Layer 6 of a small transformer language model trained on English Wikipedia (16 layers, counted from 0, width 96).
A neuron adds its activation times its output weights to the MLP's output. To switch it off is to set its activation to zero at one token and run the rest of the model.

Output weights of the MLP neurons that the questions are about. A number n stands for (n - 500) times 0.0007.
n10: 591 428 436 358 620 404 637 466 460 501 651 564 627 479 526 467 450 560 566 403 489 427 479 535 484 677 398 448 532 476 633 323 490 607 660 484 454 569 434 498 465 456 412 468 395 560 565 531 475 378 697 393 544 546 449 370 499 553 520 557 646 432 473 428 683 520 564 659 529 502 674 403 422 598 591 552 486 548 687 482 454 673 558 426 565 569 360 482 589 691 499 263 328 358 485 512
n19: 572 635 492 656 467 354 695 725 456 457 406 456 646 611 470 464 402 519 330 471 518 460 559 552 516 499 536 478 539 309 540 254 372 563 569 432 625 488 425 520 312 687 559 610 561 412 574 376 494 499 637 566 518 619 540 494 574 719 455 498 625 430 555 464 337 507 556 475 581 509 435 578 368 447 748 468 534 516 503 489 456 679 594 443 680 592 319 733 556 630 507 548 487 481 454 509
n38: 614 623 623 462 398 545 468 616 197 384 254 334 657 392 415 449 509 452 540 535 463 510 520 636 547 547 396 522 424 621 571 548 598 432 496 421 467 420 465 378 341 607 414 398 442 490 482 342 344 974 541 557 458 433 534 241 426 601 630 581 525 493 613 643 476 420 674 505 433 425 681 716 611 598 540 404 577 406 278 520 518 372 472 617 509 480 531 635 562 626 498 515 399 601 532 609
n40: 672 560 340 579 506 593 537 288 544 264 590 366 281 443 698 190 597 566 521 620 667 526 406 527 520 485 489 565 249 461 477 430 492 368 533 639 650 514 576 446 493 468 561 562 665 395 596 582 589 367 468 529 684 649 567 303 523 461 651 531 416 606 361 222 417 810 684 507 348 600 418 576 484 203 562 593 512 593 632 483 540 448 644 492 577 478 667 539 600 401 598 470 461 591 415 535
n81: 467 441 590 377 704 513 421 388 605 259 667 441 437 353 635 594 504 644 522 477 339 400 422 542 596 363 438 400 497 472 610 529 499 439 575 409 516 333 501 468 539 391 485 520 464 371 623 404 452 604 436 510 517 569 588 387 740 473 599 366 403 495 529 522 535 422 557 500 626 545 417 660 435 445 243 440 455 464 619 670 491 263 439 333 523 643 546 524 476 477 635 525 427 321 678 462
n94: 555 507 584 482 578 471 556 551 393 309 778 464 520 477 518 528 430 568 480 508 520 427 650 433 352 525 456 249 663 521 494 456 557 553 548 455 274 402 397 722 517 546 550 563 364 445 464 494 374 449 334 480 555 539 382 534 452 640 718 201 653 517 558 429 472 527 384 497 565 475 493 433 579 484 772 612 305 452 584 609 462 370 544 458 598 549 471 463 612 497 571 683 697 524 494 563
n125: 589 477 646 516 421 467 633 628 643 583 470 500 516 556 616 453 512 569 520 494 546 442 529 527 270 442 415 371 561 502 518 373 440 453 407 451 456 625 365 559 471 347 669 679 762 544 515 445 469 447 713 505 491 410 560 392 484 498 360 480 424 496 553 562 503 486 548 468 673 289 461 461 459 665 618 422 393 512 481 444 542 708 555 578 790 520 528 445 591 428 498 562 663 559 656 510
n133: 621 508 288 486 544 612 641 547 570 499 539 455 515 380 547 570 432 568 552 681 309 495 615 466 519 338 496 550 372 305 430 475 439 463 573 687 478 613 527 433 633 586 249 429 422 260 554 295 568 658 401 552 400 559 533 514 431 302 401 497 593 498 803 471 566 704 496 580 351 502 417 727 561 461 439 550 496 440 453 634 462 458 183 543 457 443 619 527 484 706 426 559 480 399 604 377
n136: 394 424 494 264 496 456 504 636 565 704 456 560 512 452 612 530 519 328 612 454 504 271 546 371 505 409 418 568 421 492 531 364 693 653 522 305 518 453 494 482 626 650 460 690 454 556 544 330 309 552 344 637 336 577 379 509 438 591 519 414 431 360 352 592 455 480 426 443 509 260 623 534 519 511 535 545 434 435 640 621 425 490 538 461 481 390 495 445 439 589 726 435 505 556 345 421
n148: 670 570 542 607 527 439 424 544 518 478 456 443 490 725 405 619 739 303 632 413 605 416 549 328 494 398 503 409 517 683 478 512 360 591 519 377 310 358 448 483 501 484 458 546 558 603 371 560 660 456 317 511 406 365 356 291 424 517 561 348 413 530 722 554 460 531 515 390 464 215 400 559 485 560 589 456 404 551 471 389 582 521 445 619 385 521 461 627 583 478 390 530 633 623 410 433
n163: 409 532 455 479 600 482 533 446 400 527 699 404 348 497 538 579 456 505 611 435 417 374 500 470 370 377 486 596 484 598 396 542 639 316 367 458 408 598 368 405 514 532 514 529 513 651 540 676 492 647 712 548 463 487 691 537 531 489 467 669 536 326 457 552 614 607 479 397 495 600 400 518 280 462 535 474 621 358 543 702 533 626 367 591 597 378 436 736 521 612 500 381 339 514 650 661
n178: 395 539 443 593 565 672 353 596 596 522 461 535 475 650 655 441 549 589 444 633 411 487 360 590 392 452 521 464 393 400 393 478 450 559 513 582 427 564 386 521 460 598 690 495 448 550 321 482 454 350 448 408 560 395 529 473 355 481 443 504 418 434 547 461 439 562 502 370 470 653 575 535 582 334 484 473 496 363 307 344 468 399 576 441 487 597 593 404 607 686 654 551 757 630 459 652
n220: 356 622 556 422 420 568 409 565 546 421 615 555 299 599 461 455 246 563 616 585 536 503 536 725 497 663 420 473 520 521 436 337 648 499 392 374 377 333 565 533 641 493 804 435 493 398 452 508 416 500 357 448 417 413 479 436 375 510 485 532 603 407 550 651 558 444 419 574 536 449 491 430 466 464 435 449 491 634 501 408 499 543 485 499 744 407 520 596 571 595 567 468 530 611 457 573
n281: 458 509 517 464 499 737 641 421 542 346 576 526 476 513 423 646 430 557 363 410 256 512 404 523 459 446 367 433 484 586 387 514 454 384 453 525 474 436 595 400 551 531 426 527 420 488 337 642 400 411 326 531 564 520 530 260 618 527 506 464 501 442 611 462 599 465 778 419 683 352 525 575 583 407 534 456 491 504 562 331 390 307 488 535 435 326 496 583 282 445 417 503 481 454 412 456
n360: 719 511 524 768 582 497 554 495 477 473 473 612 379 450 393 397 488 432 369 548 539 415 593 485 613 476 378 664 518 485 633 536 614 606 509 466 429 503 549 476 477 473 559 503 499 657 337 443 715 471 420 614 523 585 463 562 391 579 476 331 270 606 478 533 618 552 581 536 443 526 431 557 461 481 555 463 601 626 466 529 409 494 375 699 577 547 332 407 566 504 573 426 656 677 358 411
n382: 661 571 353 525 505 406 577 364 503 440 551 462 410 444 450 461 573 531 499 559 362 478 492 746 520 307 588 452 459 480 621 367 510 351 238 445 380 407 542 560 655 508 468 476 439 618 474 280 441 386 550 418 498 476 509 409 524 469 470 619 500 390 542 464 474 488 505 473 534 519 324 443 327 334 606 480 386 607 706 505 465 320 453 563 531 329 530 519 672 530 522 289 488 299 663 589

Each question names a token from some text and the token that comes next. It shows the activations a of the neurons there, in the order above. A number n stands for (n - 500) times 0.01.

Then comes g, the gradient of the next token's log-probability with respect to the MLP's output, scaled to length 1. A neuron's effect is roughly proportional to its activation times (output weights . g). A number n stands for (n - 500) times 0.00091.

" the", then " first"
a: 500 500 500 521 647 500 749 500 514 500 500 500 581 500 500 615
g: 507 577 589 584 514 660 652 489 352 327 440 362 436 407 446 541 543 472 550 493 780 579 374 315 562 544 442 292 388 355 687 475 520 575 648 521 296 626 385 429 454 433 703 455 721 619 335 411 483 517 630 583 423 419 477 550 442 529 509 591 376 429 540 403 587 624 672 478 529 527 495 556 346 491 662 672 617 399 190 484 494 455 403 394 635 528 659 692 685 649 638 510 576 521 474 573
Which neuron, switched off, lowers the next token's probability most? n125

"un", then "e"
a: 500 500 500 500 611 500 500 500 500 500 817 500 500 500 500 500
g: 286 538 603 507 482 588 665 441 449 309 566 473 348 440 488 367 509 346 413 705 474 422 554 550 515 497 384 505 699 401 486 661 595 537 379 452 620 544 469 537 495 495 373 510 465 427 553 369 632 708 498 419 449 526 550 470 506 490 708 678 467 810 453 485 558 437 495 517 291 532 445 454 575 628 410 627 426 426 506 619 414 569 270 660 262 659 748 814 543 427 557 404 410 364 447 485
Which two neurons, each switched off alone, lower its probability most, in order? n163, n81

"G", then "ree"
a: 500 500 516 500 500 541 500 504 500 500 500 609 517 500 500 500
g: 520 492 669 575 599 615 431 382 486 399 357 409 512 346 403 521 617 607 580 351 644 631 271 328 355 604 713 267 459 494 545 561 312 530 512 754 656 568 546 548 535 500 488 476 540 630 529 325 384 577 562 723 575 559 455 547 317 564 523 687 655 428 549 634 535 599 628 273 540 550 484 553 631 488 454 626 801 595 503 442 451 611 384 464 568 360 454 588 596 557 673 484 562 440 507 611
Which neuron, switched off, raises the next token's probability most? n94

"ah", then ")."
a: 500 500 500 500 500 500 500 500 500 500 500 500 500 500 500 572
g: 672 419 494 549 722 779 511 410 356 534 666 379 434 244 673 449 435 415 378 430 392 623 625 444 487 508 459 539 599 377 682 539 521 342 375 496 370 386 580 209 619 656 470 446 501 434 187 661 454 347 466 421 471 608 484 498 530 415 445 394 485 479 537 441 421 425 573 722 499 346 391 544 469 425 523 336 441 374 530 409 527 299 453 411 579 444 415 449 450 394 303 618 562 586 577 468
Which neuron, switched off, lowers the next token's probability most? n382

"ian", then " c"
a: 500 500 500 534 500 500 500 500 500 500 500 500 500 500 726 543
g: 494 366 771 548 388 577 430 656 516 667 378 414 513 536 691 494 341 485 351 436 429 546 477 415 332 610 531 515 735 376 509 570 608 493 565 659 431 605 343 580 672 521 555 404 365 554 632 518 571 494 369 612 310 502 412 632 575 560 436 425 249 493 536 512 370 526 741 456 337 509 415 411 528 626 464 562 754 515 349 420 350 425 499 484 657 481 390 614 525 554 517 538 602 504 832 582
Which neuron, switched off, lowers the next token's probability most? n360

"A", then "v"
a: 500 500 500 683 500 500 500 512 500 500 500 614 615 500 512 592
g: 619 632 426 509 568 389 514 468 425 222 627 501 328 575 381 537 522 442 283 567 382 334 527 424 454 403 580 528 544 603 395 546 428 427 476 507 525 817 579 410 506 598 612 427 613 345 563 660 445 367 481 480 737 471 672 418 791 325 401 623 490 587 600 465 610 473 499 649 551 701 552 536 529 572 440 599 470 592 266 342 548 417 528 510 468 523 483 493 501 283 503 531 764 423 672 566
Which neuron, switched off, lowers the next token's probability most? n40

" J", then "ust"
a: 500 692 500 500 500 500 611 500 560 500 500 594 510 512 500 507
g: 422 440 576 448 644 484 407 421 546 720 374 486 559 413 434 298 493 442 583 519 649 328 476 557 463 475 504 665 546 453 719 413 366 500 373 348 451 552 544 608 406 499 354 404 684 444 678 465 346 427 479 525 542 756 486 242 387 642 484 414 500 343 582 451 360 559 376 417 642 597 373 571 409 465 509 544 586 842 463 562 517 548 617 451 606 332 350 404 519 741 570 735 462 431 513 475
Which neuron, switched off, lowers the next token's probability most? n19

" Ch", then "ina"
a: 500 500 500 500 500 705 565 500 500 554 504 632 500 544 500 500
g: 317 271 619 522 603 583 643 569 363 653 722 494 525 347 608 596 561 428 566 405 390 351 466 568 404 389 519 437 422 562 492 465 434 557 490 489 329 747 591 408 501 668 534 606 556 372 231 471 337 399 368 556 492 383 515 403 652 485 587 585 645 415 546 581 402 556 646 500 716 487 520 236 401 328 552 556 362 409 386 355 574 470 584 313 479 523 444 550 479 450 299 418 588 323 628 419
Which neuron, switched off, lowers the next token's probability most? n94

"\n", then "A"
a: 602 500 500 738 560 500 500 500 500 500 510 500 553 500 605 500
g: 499 432 361 431 632 330 596 557 804 488 496 631 343 580 330 409 498 721 431 555 441 242 516 573 521 580 460 530 504 513 548 583 358 569 348 582 737 477 548 412 529 599 417 471 577 430 342 437 590 381 497 501 466 326 463 702 519 478 523 407 271 347 655 474 647 432 405 305 303 563 539 476 440 479 418 417 700 569 388 482 312 337 688 619 523 576 518 535 400 627 571 449 421 531 303 389
Which neuron, switched off, lowers the next token's probability most? n360

" b", then "est"
a: 579 500 500 500 500 560 500 500 500 500 500 601 666 500 551 500
g: 391 456 423 571 513 540 372 632 509 660 453 312 304 553 524 492 602 613 554 656 387 758 523 438 689 444 337 353 388 448 639 513 303 667 305 486 361 355 741 435 450 628 708 564 521 552 557 354 492 598 539 552 456 380 610 339 478 490 446 527 534 641 544 551 585 388 506 662 385 312 695 346 520 288 555 504 501 808 600 543 621 394 530 422 397 554 468 524 528 454 517 468 471 386 515 597
Which neuron, switched off, lowers the next token's probability most? n220

"id", then "ae"
a: 612 500 500 500 500 500 500 500 500 500 500 500 500 608 500 535
g: 624 335 638 423 671 403 692 561 617 529 496 571 573 576 359 559 497 694 652 469 457 382 450 500 511 589 557 610 410 487 419 558 574 591 572 651 580 441 685 575 211 499 437 441 434 396 518 613 583 605 672 532 473 509 673 624 540 573 410 505 428 395 457 563 290 550 442 503 630 653 443 423 547 518 591 497 480 551 417 401 687 627 677 329 422 544 850 444 657 354 660 671 269 415 470 575
Which neuron, switched off, lowers the next token's probability most? n10

"\".", then " and"
a: 757 500 500 975 500 500 500 500 500 500 500 500 615 500 512 606
g: 477 429 835 699 414 315 537 417 276 505 551 584 634 612 623 356 435 584 462 487 498 552 481 589 327 502 415 590 551 652 341 483 356 668 374 427 499 520 580 440 500 645 434 370 497 569 266 625 567 344 444 559 707 490 470 643 443 386 581 698 600 458 384 502 440 594 693 503 281 379 482 558 450 560 594 347 458 307 612 559 466 349 364 551 576 586 631 518 303 415 471 581 563 523 540 655
Which neuron, switched off, lowers the next token's probability most? n40

" comp", then "osed"
a: 546 500 522 500 500 500 500 560 673 500 519 500 677 593 500 500
g: 510 623 701 380 444 435 512 257 320 594 611 482 396 703 511 418 707 454 634 303 450 540 533 500 401 581 583 446 392 775 500 401 546 477 506 507 564 557 675 532 669 402 263 539 356 456 659 649 817 558 547 468 458 458 372 389 479 476 412 594 498 438 309 416 403 443 500 313 531 350 554 371 736 484 471 417 524 581 402 507 607 448 397 452 429 429 613 235 507 538 484 403 434 412 513 480
Which neuron, switched off, raises the next token's probability most? n220

"iv", then "ity"
a: 500 502 500 500 627 500 528 500 522 500 526 500 500 521 500 647
g: 509 550 658 422 563 389 246 423 594 594 598 583 587 196 557 559 428 588 355 659 453 557 494 427 377 412 370 529 463 486 564 599 545 441 443 423 302 351 451 477 620 562 555 577 275 508 444 620 545 273 272 480 499 525 522 490 592 494 636 385 709 419 228 454 471 405 415 420 503 444 525 585 603 554 581 720 460 540 723 465 499 439 545 493 327 543 461 619 620 587 475 614 575 701 781 522
Which two neurons, each switched off alone, lower its probability most, in order? n81, n382

"up", then " L"
a: 653 500 500 516 576 500 500 500 500 562 745 500 642 500 500 500
g: 535 487 450 342 479 399 617 467 439 640 459 655 628 451 404 542 610 444 502 545 466 397 511 283 543 536 472 328 442 504 506 565 449 433 599 389 476 450 508 735 569 488 625 513 393 421 395 428 485 598 414 283 564 441 741 509 529 697 410 452 624 539 496 390 552 270 433 411 485 650 533 509 536 647 666 644 680 543 400 512 491 598 631 502 689 587 493 313 783 642 672 475 334 668 180 434
Which neuron, switched off, raises the next token's probability most? n163

"ike", then " J"
a: 581 500 571 500 575 500 500 500 500 500 500 562 675 500 500 611
g: 691 622 485 461 412 483 592 574 678 731 412 396 256 702 432 521 525 369 522 415 630 463 603 566 734 357 511 301 415 605 556 499 254 361 595 350 592 515 645 444 550 527 583 529 417 464 362 426 495 806 406 366 629 415 571 501 791 507 607 590 491 584 470 362 628 322 365 572 502 432 503 494 540 295 536 488 363 510 475 588 566 361 613 569 468 497 537 520 537 543 388 486 586 536 305 430
Which neuron, switched off, lowers the next token's probability most? n382

"on", then " e"
a: 500 500 715 500 663 500 509 500 500 500 545 500 500 500 500 500
g: 577 282 298 584 612 518 494 518 393 517 682 406 603 412 625 430 613 470 773 618 498 525 460 604 575 537 512 355 533 549 559 497 386 502 378 373 494 591 648 596 444 388 473 488 399 525 622 354 571 380 464 564 635 490 519 335 465 602 361 406 293 430 527 456 515 511 517 434 414 447 557 220 598 504 443 377 833 417 415 600 421 140 400 531 490 572 386 563 548 633 528 721 597 341 456 581
Which two neurons, each switched off alone, lower its probability most, in order? n81, n38

" l", then "arg"
a: 500 500 506 500 808 631 500 500 500 618 500 500 517 500 500 500
g: 563 396 508 657 359 504 609 340 321 393 535 447 751 581 554 358 694 608 623 428 400 418 579 599 590 565 489 215 656 519 440 587 412 674 467 572 460 413 514 694 621 546 489 357 724 504 387 487 515 548 573 381 450 470 344 440 594 547 410 431 513 356 558 572 424 527 459 720 252 243 370 337 583 567 381 730 482 508 505 420 527 643 427 456 401 671 492 442 600 630 576 449 470 360 487 491
Which neuron, switched off, lowers the next token's probability most? n148

" r", then "ab"
a: 584 500 526 500 500 500 500 500 500 500 500 500 635 591 500 500
g: 399 188 528 384 332 356 539 291 636 538 649 554 651 481 490 736 531 512 364 192 548 362 507 403 515 513 589 338 610 406 494 444 482 585 445 716 516 617 369 441 605 439 383 313 580 282 474 508 477 455 426 357 625 645 459 642 464 562 552 539 421 655 532 562 624 514 454 492 382 629 429 602 860 613 519 587 622 564 525 543 427 419 420 581 511 493 474 640 472 631 405 497 619 482 500 518
Which neuron, switched off, raises the next token's probability most? n220

" f", then "oc"
a: 536 500 500 500 500 500 500 595 538 500 513 586 776 500 500 530
g: 496 524 563 401 546 441 436 419 452 628 517 473 641 598 668 629 484 303 408 632 278 610 353 503 521 434 567 606 516 499 637 447 533 351 573 437 461 411 678 390 471 631 385 460 338 269 406 463 725 504 669 607 516 627 478 350 588 662 376 351 821 615 440 562 465 491 745 493 477 511 441 334 474 435 444 324 342 448 427 339 434 431 595 585 296 494 710 462 432 524 390 585 443 417 508 354
Which neuron, switched off, lowers the next token's probability most? n133

"om", then "s"
a: 500 500 500 500 500 500 500 500 500 707 500 502 500 500 500 500
g: 639 632 383 689 556 561 408 603 572 501 376 416 520 503 574 702 479 598 394 351 482 640 407 683 484 549 707 493 614 405 433 399 466 532 436 608 412 226 408 307 356 644 377 344 481 426 363 549 667 620 416 441 510 540 639 509 281 407 500 552 425 617 480 491 429 490 573 376 578 302 384 386 378 783 464 541 550 451 504 534 441 235 389 597 557 318 609 423 401 414 390 328 414 528 589 487
Which neuron, switched off, lowers the next token's probability most? n148

" m", then "el"
a: 626 500 516 500 547 500 500 500 500 500 500 500 500 500 500 500
g: 465 388 546 395 478 605 419 439 763 559 594 465 241 501 556 643 305 534 280 715 553 347 450 426 702 500 401 409 464 669 438 301 428 566 490 383 549 373 570 473 719 565 477 643 338 372 652 293 624 562 410 480 406 355 499 581 518 400 473 414 642 419 532 352 396 697 579 515 485 531 494 471 435 447 453 375 557 562 620 439 629 413 427 426 466 705 463 550 430 634 451 391 455 321 468 746
Which neuron, switched off, lowers the next token's probability most? n81

"f", then "lect"
a: 500 500 597 510 500 500 540 763 500 561 500 556 789 510 500 500
g: 588 504 354 537 330 569 466 427 574 370 425 326 294 532 447 522 480 323 460 544 512 530 553 423 616 354 428 529 430 576 493 489 598 655 451 329 606 500 539 432 509 601 556 318 705 617 538 406 729 577 428 518 575 600 551 565 690 412 513 209 407 673 259 532 358 328 451 508 576 483 508 532 227 546 419 710 770 497 357 473 403 530 522 447 516 475 435 428 407 354 538 378 585 506 293 664
Which neuron, switched off, raises the next token's probability most? n133

" p", then "ale"
a: 604 500 587 500 500 500 500 500 553 500 500 502 598 500 500 500
g: 392 581 491 325 389 581 612 405 363 603 442 569 471 450 579 542 543 729 531 599 590 537 485 395 434 536 229 646 550 535 355 705 347 396 296 377 509 648 402 623 373 440 375 503 544 419 543 681 348 623 488 523 679 252 552 369 566 364 260 704 498 546 582 478 486 485 585 355 398 672 370 465 608 472 458 634 595 308 580 662 540 451 558 497 492 558 547 384 419 303 477 645 489 629 501 403
Which neuron, switched off, raises the next token's probability most? n10

"ph", then "ic"
a: 500 500 500 500 500 500 500 500 500 500 611 500 500 500 500 500
g: 465 438 713 352 404 630 468 625 379 398 464 562 461 462 642 563 448 362 411 392 404 587 606 677 298 449 393 451 484 457 371 421 569 572 567 461 296 631 484 407 852 607 507 572 498 476 421 504 344 415 352 556 417 409 395 338 351 463 388 584 464 329 640 433 619 373 601 544 722 443 234 624 568 331 536 481 383 663 531 441 565 364 421 521 447 393 487 513 332 646 383 528 541 337 460 374
Which neuron, switched off, raises the next token's probability most? n163

" I", then "'"
a: 500 500 500 500 530 500 564 500 500 500 566 720 626 500 656 589
g: 399 693 419 376 616 566 470 445 434 613 695 520 354 305 687 450 440 524 303 481 577 605 494 460 589 587 657 625 646 360 617 623 469 413 430 476 497 516 685 481 569 537 579 511 336 457 481 434 528 341 436 385 469 445 555 490 527 489 761 586 369 321 555 314 409 577 552 578 545 510 302 536 582 426 412 665 632 657 427 216 647 305 668 607 597 634 416 597 516 623 535 488 688 382 486 638
Which neuron, switched off, raises the next token's probability most? n125

" H", then "ot"
a: 500 500 500 500 500 500 578 500 500 570 501 733 565 500 500 507
g: 486 676 502 584 540 537 339 438 384 465 375 603 316 380 387 537 485 549 334 438 509 366 373 495 303 558 544 583 411 687 554 404 664 495 528 516 517 400 473 654 324 343 356 529 694 571 719 552 428 471 579 750 399 690 600 366 372 443 587 484 541 673 328 559 478 636 516 558 331 624 521 668 585 381 655 392 382 440 428 714 491 471 542 392 452 422 503 451 500 228 464 471 424 709 533 603
Which neuron, switched off, raises the next token's probability most? n178

"a", then "ire"
a: 500 533 532 500 500 500 500 500 500 532 500 500 598 500 500 561
g: 620 412 545 361 713 509 420 755 474 328 542 379 804 386 482 620 476 519 651 637 592 539 521 569 452 734 512 422 526 406 595 457 567 560 501 631 354 422 512 587 396 482 505 544 395 488 444 463 483 383 550 357 508 236 583 379 651 390 340 613 427 556 584 464 549 567 460 697 525 531 574 314 778 393 369 347 376 534 678 617 312 522 296 510 409 431 413 520 523 458 525 594 597 561 335 504
Which neuron, switched off, lowers the next token's probability most? n220

".", then " The"
a: 651 500 500 773 500 500 500 500 500 551 500 628 535 500 500 526
g: 399 407 560 531 466 455 607 528 447 357 541 564 456 559 470 560 703 329 485 654 385 598 458 565 626 557 747 395 365 512 380 398 440 721 332 303 436 476 475 491 597 445 567 642 472 599 528 632 480 614 394 669 596 442 483 361 555 545 660 509 631 569 425 470 523 562 313 549 235 424 127 353 621 417 666 452 385 453 548 431 414 514 464 640 514 309 456 591 532 482 574 546 519 618 375 235
Which neuron, switched off, raises the next token's probability most? n10

" the", then " P"
a: 655 500 500 661 590 500 584 500 500 500 500 500 546 500 500 509
g: 455 468 236 362 404 564 530 564 610 654 432 516 367 631 460 569 464 418 444 556 459 347 627 578 582 491 403 467 435 570 544 625 366 505 520 301 562 487 501 636 519 697 629 388 431 393 403 427 381 843 355 326 527 342 613 456 591 514 564 526 423 728 514 449 444 219 347 529 432 590 755 422 686 523 426 548 386 487 296 552 551 542 762 398 474 398 443 567 514 512 589 525 566 560 364 432
Which neuron, switched off, raises the next token's probability most? n40

"in", then "ch"
a: 701 500 511 526 542 500 500 515 500 500 500 500 500 500 500 500
g: 485 402 539 537 551 447 543 456 408 433 358 389 421 470 306 588 624 400 484 689 766 436 460 475 378 551 283 443 417 451 532 216 575 571 528 445 526 551 609 518 400 567 691 633 400 442 538 568 709 473 618 371 346 498 764 562 566 588 372 500 486 413 595 584 537 563 693 435 501 793 455 465 481 483 760 597 707 458 385 560 637 559 396 426 504 409 481 744 551 655 398 559 493 655 492 462
Which neuron, switched off, raises the next token's probability most? n81

"k", then "n"
a: 500 500 500 500 500 500 539 500 500 655 500 645 500 500 500 500
g: 539 524 467 642 409 565 572 584 443 552 408 458 324 517 427 737 681 479 499 473 669 616 478 522 678 631 504 568 323 471 559 317 433 541 767 626 617 487 335 567 292 774 581 508 636 587 669 613 465 575 515 524 650 593 605 401 607 466 656 425 479 604 350 623 411 488 346 610 343 738 644 506 258 537 519 444 599 358 534 644 492 550 510 519 559 563 517 471 366 471 621 436 420 353 325 501
Which neuron, switched off, raises the next token's probability most? n148

"o", then "et"
a: 500 500 500 500 500 500 500 500 500 602 500 500 500 500 500 500
g: 504 620 503 496 397 431 696 602 654 451 319 533 309 664 287 642 476 433 534 535 531 589 680 406 515 504 490 374 470 643 569 354 531 408 569 492 594 603 694 628 367 548 554 486 392 506 389 279 637 598 551 582 467 464 531 389 569 404 607 656 455 540 522 310 293 329 579 532 470 387 514 536 445 571 601 426 585 563 494 612 410 322 353 470 713 477 531 468 282 602 322 241 290 624 601 612
Which neuron, switched off, lowers the next token's probability most? n148

" Cl", then "a"
a: 501 500 500 500 500 500 552 500 564 500 500 600 500 594 500 500
g: 589 420 380 311 325 539 588 531 645 617 562 616 607 635 652 661 439 338 430 672 595 293 519 568 600 429 704 392 399 490 493 552 570 456 548 601 622 604 473 498 592 587 493 455 540 303 221 679 534 484 486 548 541 316 499 669 544 370 516 440 338 508 496 293 470 515 487 654 677 462 470 451 429 497 626 331 497 165 517 561 422 480 469 524 365 609 663 505 410 606 417 590 563 419 322 664
Which neuron, switched off, lowers the next token's probability most? n178

"id", then "ing"
a: 613 500 563 500 502 500 500 500 500 500 500 500 500 561 500 500
g: 645 350 559 564 425 537 571 417 387 661 494 570 527 569 641 717 413 718 613 497 389 385 470 528 428 579 717 314 520 565 461 348 621 619 485 638 587 461 710 550 649 450 503 660 477 371 305 478 498 236 473 492 454 502 669 337 545 554 589 597 502 302 723 579 318 594 767 421 415 419 467 436 443 380 408 355 517 620 487 536 454 459 439 442 499 398 442 524 291 577 459 519 266 466 552 397
Which neuron, switched off, raises the next token's probability most? n38

"te", then " an"
a: 542 500 820 500 500 500 544 500 577 500 629 500 500 500 500 500
g: 627 612 761 423 481 637 421 537 318 557 667 596 512 502 575 387 391 486 427 537 270 693 503 532 543 473 707 657 454 471 626 597 611 554 552 480 344 447 307 344 458 704 400 391 536 417 499 553 388 451 485 578 536 551 537 649 379 488 616 626 447 621 513 323 688 534 557 439 515 481 389 717 608 220 501 439 507 412 644 530 490 261 488 566 463 453 344 556 354 775 607 363 444 556 520 487
Which neuron, switched off, raises the next token's probability most? n125

" (", then "m"
a: 726 500 518 500 500 500 500 500 500 500 500 500 539 510 657 502
g: 624 538 512 666 497 532 424 422 345 179 479 588 566 448 523 643 498 425 457 586 652 603 510 477 467 540 606 430 625 578 273 622 437 540 449 513 457 373 402 653 288 675 685 474 600 618 680 427 484 412 658 464 631 645 393 542 684 545 550 549 584 520 561 338 232 504 523 563 573 480 404 565 280 642 569 592 568 547 664 600 308 771 504 379 423 610 476 553 538 497 510 324 366 497 545 379
Which neuron, switched off, lowers the next token's probability most? n10

" rele", then "ase"
a: 500 623 555 500 500 509 500 500 500 500 500 500 565 642 500 500
g: 435 467 591 659 671 474 493 500 469 456 378 555 612 525 422 587 687 636 569 605 646 472 571 503 635 291 520 383 719 529 567 468 403 320 383 536 594 337 382 517 441 382 352 541 539 437 443 460 492 322 618 543 551 493 629 381 656 528 531 574 809 353 397 581 401 386 494 680 436 709 675 545 615 449 421 652 500 598 353 440 447 513 493 530 791 671 482 457 579 435 784 482 411 613 468 397
Which neuron, switched off, lowers the next token's probability most? n19

"h", then " "
a: 500 500 500 500 500 555 500 500 500 679 562 586 500 500 500 500
g: 532 525 497 361 504 491 571 425 764 432 386 356 546 704 619 440 623 574 498 615 301 514 379 616 452 284 290 350 341 461 446 525 488 372 695 495 433 703 521 446 476 384 376 345 533 614 720 471 528 435 590 474 409 449 471 399 495 538 462 613 443 498 267 448 742 684 552 302 379 460 628 389 415 345 661 549 593 565 330 350 448 408 561 429 500 464 325 623 384 383 515 541 512 452 387 396
Which neuron, switched off, lowers the next token's probability most? n178

"ished", then " in"
a: 585 500 500 626 503 500 509 500 500 500 527 500 500 500 500 592
g: 428 180 370 552 725 579 616 461 494 653 714 343 677 389 522 597 487 615 414 717 672 520 558 405 571 536 564 524 457 347 512 495 500 487 346 464 556 574 517 494 528 303 551 463 589 321 638 397 484 231 380 561 665 545 673 297 591 503 575 576 704 393 536 602 458 552 485 474 297 656 608 464 581 432 528 685 549 454 518 434 605 379 475 361 520 609 665 468 457 503 454 473 323 587 615 402
Which neuron, switched off, lowers the next token's probability most? n40